Layer 7 of a small transformer language model trained on English Wikipedia (13 layers, counted from 0, width 128). Numbers have three digits each and are written without spaces.
A neuron's activation on a vector x is GELU(weights . x), where the dot is the dot product.
The model reads these tokens: "he " "did " "it" "in" "er" "ant " "ag" "ric" "ul" "tural " "work " "in " "the " "Mid" "west " "and " "Canada" ", " "and " "worked " "in " "a " "lead " "m"

The vector x that enters this layer's MLP at each token. A number n stands for (n - 500) times 0.013.
0 "he ": 384518566441656472314454492427531370350501404641658449570435492607563576518449595467541599607491562389359471479622537499547405474513490297587476470551427551636631419518526522610394473475197495484434426424550511431376565397407431473524475552537465580605496504743620526548506484505511528344634416485338453393434644473552590422529554645529576594468556553543463421418532557596613510463522
1 "did ": 466510395487685409387451597481369337461526341558546502576509472606566493417328602402540597585678564494496467503619676564566398478511487344557367510548452625518546393516571453725466573536349437577416449510411561433518564319388252511441413511610478552684557598813500663563589492491512592213692474409407375345431647496606580337431617574501419594494532483400555484398422354500528518486508
2 "it": 584449465447568461255465506534473394446415426397561525510407394714637458587578590512656531555805656452541492431461529541547396598488637367488375589382537567540598431489660566599473437507455474539447504506565485396482556432432345252319404479479768533775563324728490495495436576436354624097507515529564435415493655496421529385488574446606458494505426592504522563649213579493497564429495
3 "in": 586455467277516670436406596546525325514573558526441503525412499570477552528468639480714665543835654447427570456577419547391432573434412432536427539406430763633488433615416576557368473592497420653484424648652335419438482534287383328505433503301670587572441401459620530524557503534321504545502296462608389471368447624389524505704549481484389453615547538342422541468400609488548333642506
4 "er": 469591394373547519304390662569477598502522613549527596534298452601539537717507584557614594503546622494586571522661413525446350589554391404377473548497287579685620545574360551515398637445426429500364589502597417535485612385360340587565431442405671495645299330555574377511644291324441546381619656428567513549531560518311557471469472551602392510544557515383415596346290454515478382501583
5 "ant ": 359530385455690473336360641485573465556546469484613557543375493541537472434483524448489628513627526470479524502664520536547198536561503284442434377526386537554672427525466584453398545577224484532506497573411446452440475414358380477453408522640525560686373485780525682458547411418380508399673552425493537451463593609504535547571548503543496650555572499450587453404498520540587424498533
6 "ag": 320483222422614606386523540433554392562503524423556497558487529647560506442679570512534617519689627481566413571471461509418252527565712494511469474389586481654675472488543486456484504609388414460505516433621502333544575427435461273486513449499465582729477437655487427595512592502366475027737494459605409437511509478418421495397607484602490582427555614487642676440365457330493519308629
7 "ric": 465394567442587391359526569485467551530507440462439553573347597653515718487494496578635476473641548550533503800417565448550650537497482523473524460586474903484558435532541629424405475514522404556455494612510422295352453375371355343507322452479594608748509392650553374404418494390525427411481387341707544634511371535413469540664537620639343623459490440461525505312311584418372367578606
8 "ul": 574461369583553551520407515549426657445488719548652577465453483614569633580606563505659531602603536461458399620403522402386177525677425396542560474538335506513705601578433503504460496475445395507538559498619395472428604412351496316417409432537450384605497327451711589407539542405392352427583568283615414579427586480416382683624495549644602514681385468366442434314408557544359383591650
9 "tural ": 434414394414579417341397576558534518490534560394741499442471582519514507424470541418545606478694488528449479508457427558444354490469444219447460537487451635559741454481449488566410505542286476580400497531490487510357419377432387355491463576574482601728354476705437676587510497526306429434643570506445526439404534675560571545483646536581531653491515619376606416314518569610557407524658
10 "work ": 359423464502558492385383573442591422434550363471687549570414470624478508541468443472509545519668488562500518543598420587453355409573458441530409443542387582520672440474490456575369583563261536599357447525540566436364479372463313424519471665538518638669476394790527603554449445450340569332659564587395554362454473625554557612556530524545572491657563545379593450403425416542545490341597
11 "in ": 362509429595610537370433484472532351536476462483575485511544541467487588445407513404557677619654579477546540490598539481502445385528598442608504502587446599634566378479579506563492464425144426417447426489509521501373496436435402342541430471480521629564566383743497558479572512542520483376516602509414502357506459532454532533515564569616504560511488537494577482429465567602510480440594
12 "the ": 378464455497621517312476509450446428502564474526593469502471584497547557419463561464550493599569548547427573517542476482529435431476504441522491526417517563557491432489533552540464500447168419524478396399580579598397504438467396364508493539432469582612470468806474537547528557488557647437532523416371477468414536521513510546554551554531453580526528550440691401457395570544602372476768
13 "Mid": 427636327515385480299546512412525477318505447542456411516563585575563636547500482480463585606748666482481502465560511427403361354454537491567421634296557536493656543511657612517523509396411494534593372515649474426458505511472220329545598468479500428609347567793564589609559614415380520427520477514481563544565470400344632428514556488584319624428418651359640512285371409628463426454673
14 "west ": 309662422441551482485372432509550457477551382602597437466443635424468486535508655404584555485585590499486462563560528416389382497589595426476505594663517648641707428515390499439408327487387633633473424516566618518451458387431380504521510575650445517812364451799441706536470470515380523598506318498442555630382388521350451598556675539491369512486471473379606505272359465476441385520627
15 "and ": 358579522591444440418456381494543364529564611430569465550585597486544606456489626555747480578522570496550455506531575432404261324627472257579572500538422541601625481622488523575492477418322453475467403513597514415424413357496415515384366653406471553655536429819448705557569504474529481398526542454263394397509482574478497588521529612550436534552552571425520491407398550494589376386624
16 "Canada": 434541449464435439365434474452469607422397316462634491556383427616463610528507579431573595591637514484497462594672607479378516454528558316541503529244395498636659541497517583574609449445462421505451432464628609528530491483512352281449432517458532500605452268694412603665632542506486537324615283549580555578475415654232506576623635538447485606505449604381428447387494437578497407354817
17 ", ": 439583466427596448438477430405519421419508482523589487511500415499538568464583508415581637680644510511429445528590478454441436395444535450494515471534435557637444516657421583594489456465212546550360407475667662430463442370462301437524476605474518574595559458827446596488567527461552384339526483439447557396502492547521555665499565546714492555616583558467504457363401438558539403365537
18 "and ": 345520466456485454377465498352461304463511459507594464550515498527491611580536587561715565635515571507474467469581563493551455344561536270555534452581437432604497473643530535553588565515226433606502410488573549471456492388355401577502515598421496527586570473823447540575570463399583516329539470386430346405536442532446569642533567604608450571658483597426467467459415508508506499332517
19 "worked ": 419431476456566495276343541475508284370613372532638443520543557644546539521553568408548655566630548431497497596541472641496429489522537406511362467540448456608633425566417505604581565663331454595406465595499598515398439344302326455544425589595644686599616528745399579450429470470392589246695541546393400387538549535541426607456566541530482510669514538424550421418370363438424413440557
20 "in ": 343492330611636520338431491509522305443458478412511471469558516525505550483404497342561708622660575467501578482641564551506425404487584431605510511586435595676648325443579542559506481437230422460460442545527519566361546449369434309576401503527529597542625399750476593460627477590497511276510604490425477372504441497486506576456558552618458522552458558494596445377474540565517473492544
21 "a ": 435472388597653485295452511515463344451513406491541491525470545578549522458505533324652607546492604546329483580482493547489292379425597373403456488460549626577599398481504432658476488453266407549490340532559572476478566542387356382545423513472402544614444495786433566579531556515633696421560495440455447419500458454649432688540502536619490560551562608529628422501260608611547467395618
22 "lead ": 279487253590583434412476556450482383396559347490572517491330505655474522499502610385605669406611624640532478399597527550511237419502602470399500553491358491604678403399519359564368415471400503571392435487686584492475471403475167438658386614573534546604485529669414713513473540348554564202605455457397505526625581431566515617509545487572642530573601530553637466433380520589493459417586
23 "m": 449435182575457539282377566579489384471609476447497457512353350674518502486677498547591599515838575566479534538481570411603338476420464573477542421586613696507558509544472403579379486414418500537561273468580359451344485275433410388517372482541533562792525511694407396571488580556393518174595432559445445460518555456484506579574575551633514442492612515541640554411453426522645603425573

Each question shows the input weights of one neuron of the MLP. A number n stands for (n - 500) times 0.0013.

n154: 552572500523613706626687505676665410564389519446365582365389317333565343483524447450463441401458547517450503333453559430557548364418483483528385455424503516396567441480553601465514392410537650418505563683602456672522497531582559508497601466470302426547634679619458534497456536356590394417656665554614461489421555617508458552262489516514402459674458476492522383467561446639358527333511
It fires most on token 20 "in "

n360: 524315687625527537418453597414459636523427438493493503494393599440468519520697714553287419538512461413549589419570626299600477500363346556702331503376639351637586620577487289371490446675010548466588467433422599513597678497459596542403617584305431434471478503557616366669404533503671426454516610527430472569456624440490463618517536588333688733448590458661370432621785506577554536526465
Its two highest activations, in order, are on tokens 0 "he ", 12 "the "

n137: 458377480494477424364463536574458433549506483550552648576553520514444307520550514497561503522487346328429470616409463468310350569410613560597381537427451454480494347666465399553564529453447337585777387593544651475480567638600608749551492290267691531503451536479523456488339560384512598534480670619459661494590412439475421466416440475440577325593558556571454476588495444570723562463330
It fires most on token 21 "a "

n352: 453397445696395600432706472558575513687636615470462433361477545375603448482653402604398527520570624565677656364494457470438508384505430574436581489451476448623417503416581415425477527411416530516470642462440574308484350604489559479581464603348439611529558492584652481408527526536659349500534626487485421347562550487541551563240537510587541483398398431563420582427604547446530591492497
Its two highest activations, in order, are on tokens 11 "in ", 6 "ag"

n80: 724376500474428626568551489457466486479468418425670471550421364408402502358473546542436542374407473547534327400461486623498553626357463630551489625584512383473650465561585471581558636512545510406397480423495500397631444512629404359568538598518473516564594464547486584620571525500505536480484530561485470468635366507516439594463507475523493386445533438399449521529511486561434559561408
It fires most on token 22 "lead "

n342: 573448400526577531512508559547431498581553520567513567471502629503448438568500435490463423371675543557523568515578462480376559462418554689606358607616487431505322344466459508569446402538433382503386480479510626522302498472616534544593356485400457322332562463526508643472503626553585500573478416649594512525569440515731510538464533400523589343445536495528360289330527557577451587425505
On which token does it fire most, and how strongly? 22 "lead ", at about 1.3

n50: 465358445549476396336421492497492449595566440449572555478533582382408518531521503413503409535507414404644432329520545487539627542508410531508443397765458374539764368599685380521569492540523342489523560468365560390536595516511548487370575599487346560591587539446630516527505529697495297441542564529369537586508620513574417419367555539497592481423545408427638524692465469639586529399472
It fires most on token 1 "did "

n13: 595449507379517371509562606454593572381578558634426597390574380599353516512378498571502478432597587522444530514490472526436547335530414561559435429572455513565500407517507402541463464579484593548651563650362465498394684381273370518460629493443633521379551575486509464577436458529543426533491548579450502404400549518365517566500613528362529584485507523495486401619527558500592574463394
It fires most on token 3 "in"

n54: 429466524555393530507728521500546557385512423537453443600414561571614464539495328463444500416450466386490521464570574564598507330471310619373690463547400397543458473522498347426460502590556556716568527574335529519428498473403403448518495579557505512556613456635449520532461488535589536701563633413577480510414420547453498621507417538435440443525668387415377372478551545587428541512405
On which three tokens does it fire most, strongest first? 10 "work ", 7 "ric", 18 "and "

n8: 684549598423685595553476505461676737667505614568364554515623272355534400495508429435495410510490415560420391500523570497490457487646560543449402457495500399404451568516477431448482388500465581448413521484684612533432469619492654482463434336627548508471469517527516481497530594648625316422436703462492332529473473479599516468652548363484639452581538479452297563407595331459428529423568
It fires most on token 8 "ul"

n145: 452445554497497706527484350489697580612429460646448557515392367432526421592450541565484588513546608373700453452474350533526535246465442726554468516472668497320560467550544523334579481638384475216477513481475495536588444478398626497443521583492535460540592597453470621533519451441580503428741533461479573484552363497573536398642473489554444469497514379457617575642414556544483273562426
Its two highest activations, in order, are on tokens 6 "ag", 11 "in "

n262: 658605409575567516547550408601456461566613353545340519500546295650518515529487355397606460414561464471518616492586402412579621421495293594453521542580479443500524553455408589410515513574546497513570575481492510390485487458446642567646461385551437391560669525524550458503419382484612503514518442404385431513394720397536497351651388386492335503689561358437307454466550598556589590474372
It fires most on token 23 "m"

n149: 374439512475550477453480510405466617502390605174606390439510674522437573340566512507595487438498458540624490556376485410427490604471638473478451530475485372478413612636502489599597472535514513444448488487457488474454624502510678541437505614469475532554542526508443515573502663567485398590453523601521641498407431428560442470515614549262469320347618517687443638571498529619525495453493
On which three tokens does it fire most, strongest first? 6 "ag", 15 "and ", 9 "tural "

n492: 626549583660429442265598542444531579573427487500632301277450395530539310476553605429596486430472591500567445452534562557437456621330445401408561451739549480684495519635418454555432519649512564668531449486486435503405653611511524516463471494424441591444449517511424331478351451553426529500412574519316545460536513500424634457465398365465695509649533482540492553630526646467384622500387
On which token does it fire most, and how strongly? 2 "it", at about 1.8

n334: 439537481508485687478510629495554651614500379423540604556426561321424488607476533478458645455486441507640502432466349502471567632444478644549410411642470486585616389422509419440569540378557533615542512604573476565599466505467414589438498538422517376447426425495322448385502645497545450329449493560502415407547546401533545556440461302447541673469403374559557515570357442442656418570486
On which three tokens does it fire most, strongest first? 22 "lead ", 4 "er", 6 "ag"

n98: 500512572644470423484647497612410595554495276525464360449537476486534466554545392535568445510328626646476560439437348404600633746468623398554548424481454546513465416483477460482626392588364489522466455525431419456569479342447461447528474456476409462313659574320492448586443497528648516457679405445702401503664516518662415470590406465564668509365308529637470519465583545660586516564558
It fires most on token 21 "a "

n9: 492525609481534436536463566427416492553434649439423506510548544411503500503584453340452635573617562550508497369397581505452532651418415567675603631508461603505434539426267489645556553670251416420473443529572484527531319595519535533618643636384360326461515585455424558513516479592542538489392547712493417500587435610444381573392622564402505621454524588456355353472533608529452456459396
On which token does it fire most, and how strongly? 17 ", ", at about 1.4

n370: 508437556570460473454449472356568545453537315668401446558445449415443479437469419490427552451397406626641493558539463522455448485671401660481555539530539571471544471428597547498569500505497528480374440522560631546474557581500469650313488455578592483505484464433390436565576412470423555500526608470575571587577519685502562447534522574486485361579265526406588322558617517296660438606609
It fires most on token 10 "work "

n464: 461485674558679526588469418366546555531561477598607673422438406509523404479594614625500481554496409488582511465478509583525495554433507498488546512507559436465608316333398388413427505437688485433399444467594570569537583420653602424621374438366428479484424460593583517498561514505533571430428552567493605593486419444530431491356421558491425463263529523451476490597469408543401461528477
On which token does it fire most, and how strongly? 22 "lead ", at about 0.24

n351: 586434516434481565489567542608500319610583590560530427553354430476523320375474576696636386526300370315513389429463479357497457497503570617655611554527425540421425597522533520604518740462699555416423500357590473431471505433423609453584610579510492569410581492631444681470508449433327414614437538481554575431484542338479519556594545539526594444561405497338336610482556461584544521497352
It fires most on token 8 "ul"

n320: 386573645629476418296571645435530513532366557569550585420459497437475490570474413458623473467382601399367548508605524534355584448608497695463487566601720652347419503548388536480467604658405505423500510579524518624659418376580503467351556524563435438453579679545479635465474445486598515531394524569610424401436384528356537627492560425596465613386468492529389492443585644535361490609439
On which three tokens does it fire most, strongest first? 7 "ric", 14 "west ", 18 "and "

n2: 515422494619556494322570517409600429585553448515476429494509430372350497483563658386520355335571581583555461566586430326367380474377347529637546693574588527434526515592547292262381639607376533485600583468476285503534548576577644543411583544500509509347486429750573459562491578433556432565466506627347454578541601542489391512612471554578683528427397289691553401712670460589506526529565
It fires most on token 23 "m"

n264: 605441571525514561627618521597457454483420465603544497399602525536348497527645445550468631508582522411497555424422448572586464363411519397432473555662610508652547641408536532361468559574566597455565600453346334424360380494531444495546529330455350492384593280595662411296503568546641570594422613634303472622542622326473417530384514468546551514323378545584312528492547446508514540338428
It fires most on token 11 "in "

n76: 367587572541441574460596475649487453530444488387531487541554528573630441500372452523689595534585350328432359460307581354534442508438490615621425355510343457555487411487510409429441492432561469605555333676585631469582544569510573685412485531615613430425526487415381533557318442445487586484373579541541458382520493617576603510327462577488568593408492554528472350557476495562466500500458
It fires most on token 15 "and "

n365: 480511596381397540500537519551322391510430483357460547505490401510635353488553512368533528512516498304490507463424420628411535443378508618465573488480560637630463610490493474553428374575500518450543534733500717516553440535548507587474464596512525544385716411545520430598498461582555401503441475485483493274538524374593623554380557481407428393384558586355552505527521527500343449571389
Its two highest activations, in order, are on tokens 17 ", ", 3 "in"

n156: 467677549454485386520650493562609666520520542543492589552595473507582430344444635527414614366512542566500471424423590460340640525542563589649441495503615416416685467510554442357553619322587562614505416528543641519417464487480420488571405558469589362468601455439365505457625535536568544609534510381555449394543429675425449545523495556382472479308487377512407597515581415568452544387515
Its two highest activations, in order, are on tokens 16 "Canada", 14 "west "

n197: 449406360524631513581565460425572581622410391463594516656528495495438417526525410523542367391502508513338426399385422573362570508290398515546287484471565585487474544736539596618515610380604401371549431461495682480561558552547550482435480521510605459454507622547399503576631410420594538470602609568480500492338574488525584513503433371538489511395487502605321429751355495500495548533545
It fires most on token 2 "it"

n271: 510541455481425495418541479495539458421405523404531508507560619434470410406570635524352321611520540396580495542243424330468636438647505476671584500440429460446464421498495460583639469472521680406511465478412580475430419390415539389512588548509500571359509538534657510638540412564507468500406651490491542458507556589553635359555505530474490470577601500533643534631502486568398514587544
It fires most on token 11 "in "

n463: 435583517584515571562643605360591493696455436391523489597546612420498566565419517445459576474579530584540652529492397354524623530475485498470517412530495530544445560436564426549502487395259596497464530558523425457573512618645498522524559414355371577436682668452452566340383428656596427420589440434500607552490542526442328418367498500535410303497419435552420733547483468439528581485459
On which three tokens does it fire most, strongest first? 11 "in ", 6 "ag", 20 "in "

n158: 446396454604384386420558574419473706450327621616495544525647443461487510549383515555432497468456425386438492420359534563381529469595508559451379552341492635461576550497438483538414436477389500407619405569500674381630424660750497528379408564515446360479535505561497516545518456416489482556356529653488588609645371588500667490610466459631355497514516586451542350518545464412356600490627
On which token does it fire most, and how strongly? 13 "Mid", at about 3.4

n174: 497419451662537563439440503575381416529562508553466437739427482438457366446328362635522355480616539518510478551500487505533563567561474603383554432516575393608510555547498608677540553595386530584520518353442508549416490464386503588568533413545482551472399464577612563553588415548516310439523636439527278472406564460518395544531513283382570399338615345580437495628599604613426487631455
On which three tokens does it fire most, strongest first? 1 "did ", 5 "ant ", 23 "m"

n432: 503430430486489626428351489573528643543424476643393440528545592543642331519423495614440415552490521489527437575520535713400628519553691379530500457343503609610394465467395549355437503617393587481719540544331540567442389579555610758526492583518382468377505409492424555384478492657443468503420432536505500430470516432534689484391524314564349480548700547513424422473598534390622476396618
On which token does it fire most, and how strongly? 5 "ant ", at about 0.23

n291: 628527486502428602333538455439441514573429593468468518575508442502524421625471450659526453598525492462560619512429506519459475402603565660529481515504506500479506550536538549463573491439770474540510607409586475458437421550445476402491482321458440396572484445280414310509556602535527447446455412451600465554492496526439506465511533438595429520439540502504460562484514504532558471490514
On which token does it fire most, and how strongly? 7 "ric", at about 1.9

n58: 519693432600454588630484562426462549625444534390532542525479503526508449513451275450606382551515369551508492461503582457631667547578401529613287383623402423568529309513455360495436548597312454508540503495492513467435433558605477621494632589556476516607522506441476444271437576588460559396594516473510594500545578693469535398481379435419530275434591464322593473671338598470473583557564
It fires most on token 10 "work "

n439: 553464508497579639462510442511626422544609538405552353615614546415482679518465446567453463297476574269539612487505443599331599407370526433513561484568557539334433438497564423490533605570503465495544375476503485451462659555516538543282470397502415559451627473693591328511394637564537525500528604461416553569631513532503526487581533411342497467653482495528594553709601538576487482334374
It fires most on token 11 "in "

n422: 624195614505698478748489542553506354425645442353484427497437610428500612476490406521387533385472402511660467571698607438521723367466465473572555460527492560616481465386462486445469470454345470470602566662484479520560547468437383443514521584528638492318543387402556481527444460481532403457537543598531562556446603487389391524500487340526657525478489508378341629426546492538369634637448
On which token does it fire most, and how strongly? 7 "ric", at about 1.4

n508: 536368367546543533443460466500547502482518512386586476488614502502461437602463595465658315514442517457428534512545538462471568689466457691572657713584530411500545482393379606388636503360330391541338414455526510469607524480513469646497605520577502443493441760531485432599450500560470502545463648596393519468697384498435525547372425578572376395482598551448407431515407566459515468490454
On which three tokens does it fire most, strongest first? 18 "and ", 4 "er", 15 "and "

n371: 393472482333503539564531497264573386588627564484390576446500627593312598413447426471478389386442500511387413592409536675467333546612382646500469461463570500308508443479483461470369402609432395555574605584320366483634634464402477523505432547540574472554586516566568584505451474578618718533505513511406541592421449435600447487516503668564497418462479595510510465607611652537503416434399
On which three tokens does it fire most, strongest first? 21 "a ", 5 "ant ", 7 "ric"

n308: 371407510622433526468457399524869505579589537533559618404515556492502475487443421495451430464405508405477449308527411510416564492587362482637433528567645490485543520528615443500530521396572369593478520474552540454517361566474466535511515314355608382402589457591541482619518606492739339367585503485529550500418395524709546503503525582538592396434521601520536430610541378590513478425584
It fires most on token 15 "and "

n178: 544389590578597541629388655518369443480363483600618577339596520598431534354379524348502626500465520500462461478433604360473597515644408543571430307441414600495358500539522454466581672454439374621534602533306588560599591566497365603524643467412545548485576543392442513443371518521508581557490538526507448533441365592468349435622518542488344630555508468538317516458505470513557463460456
Its two highest activations, in order, are on tokens 1 "did ", 3 "in"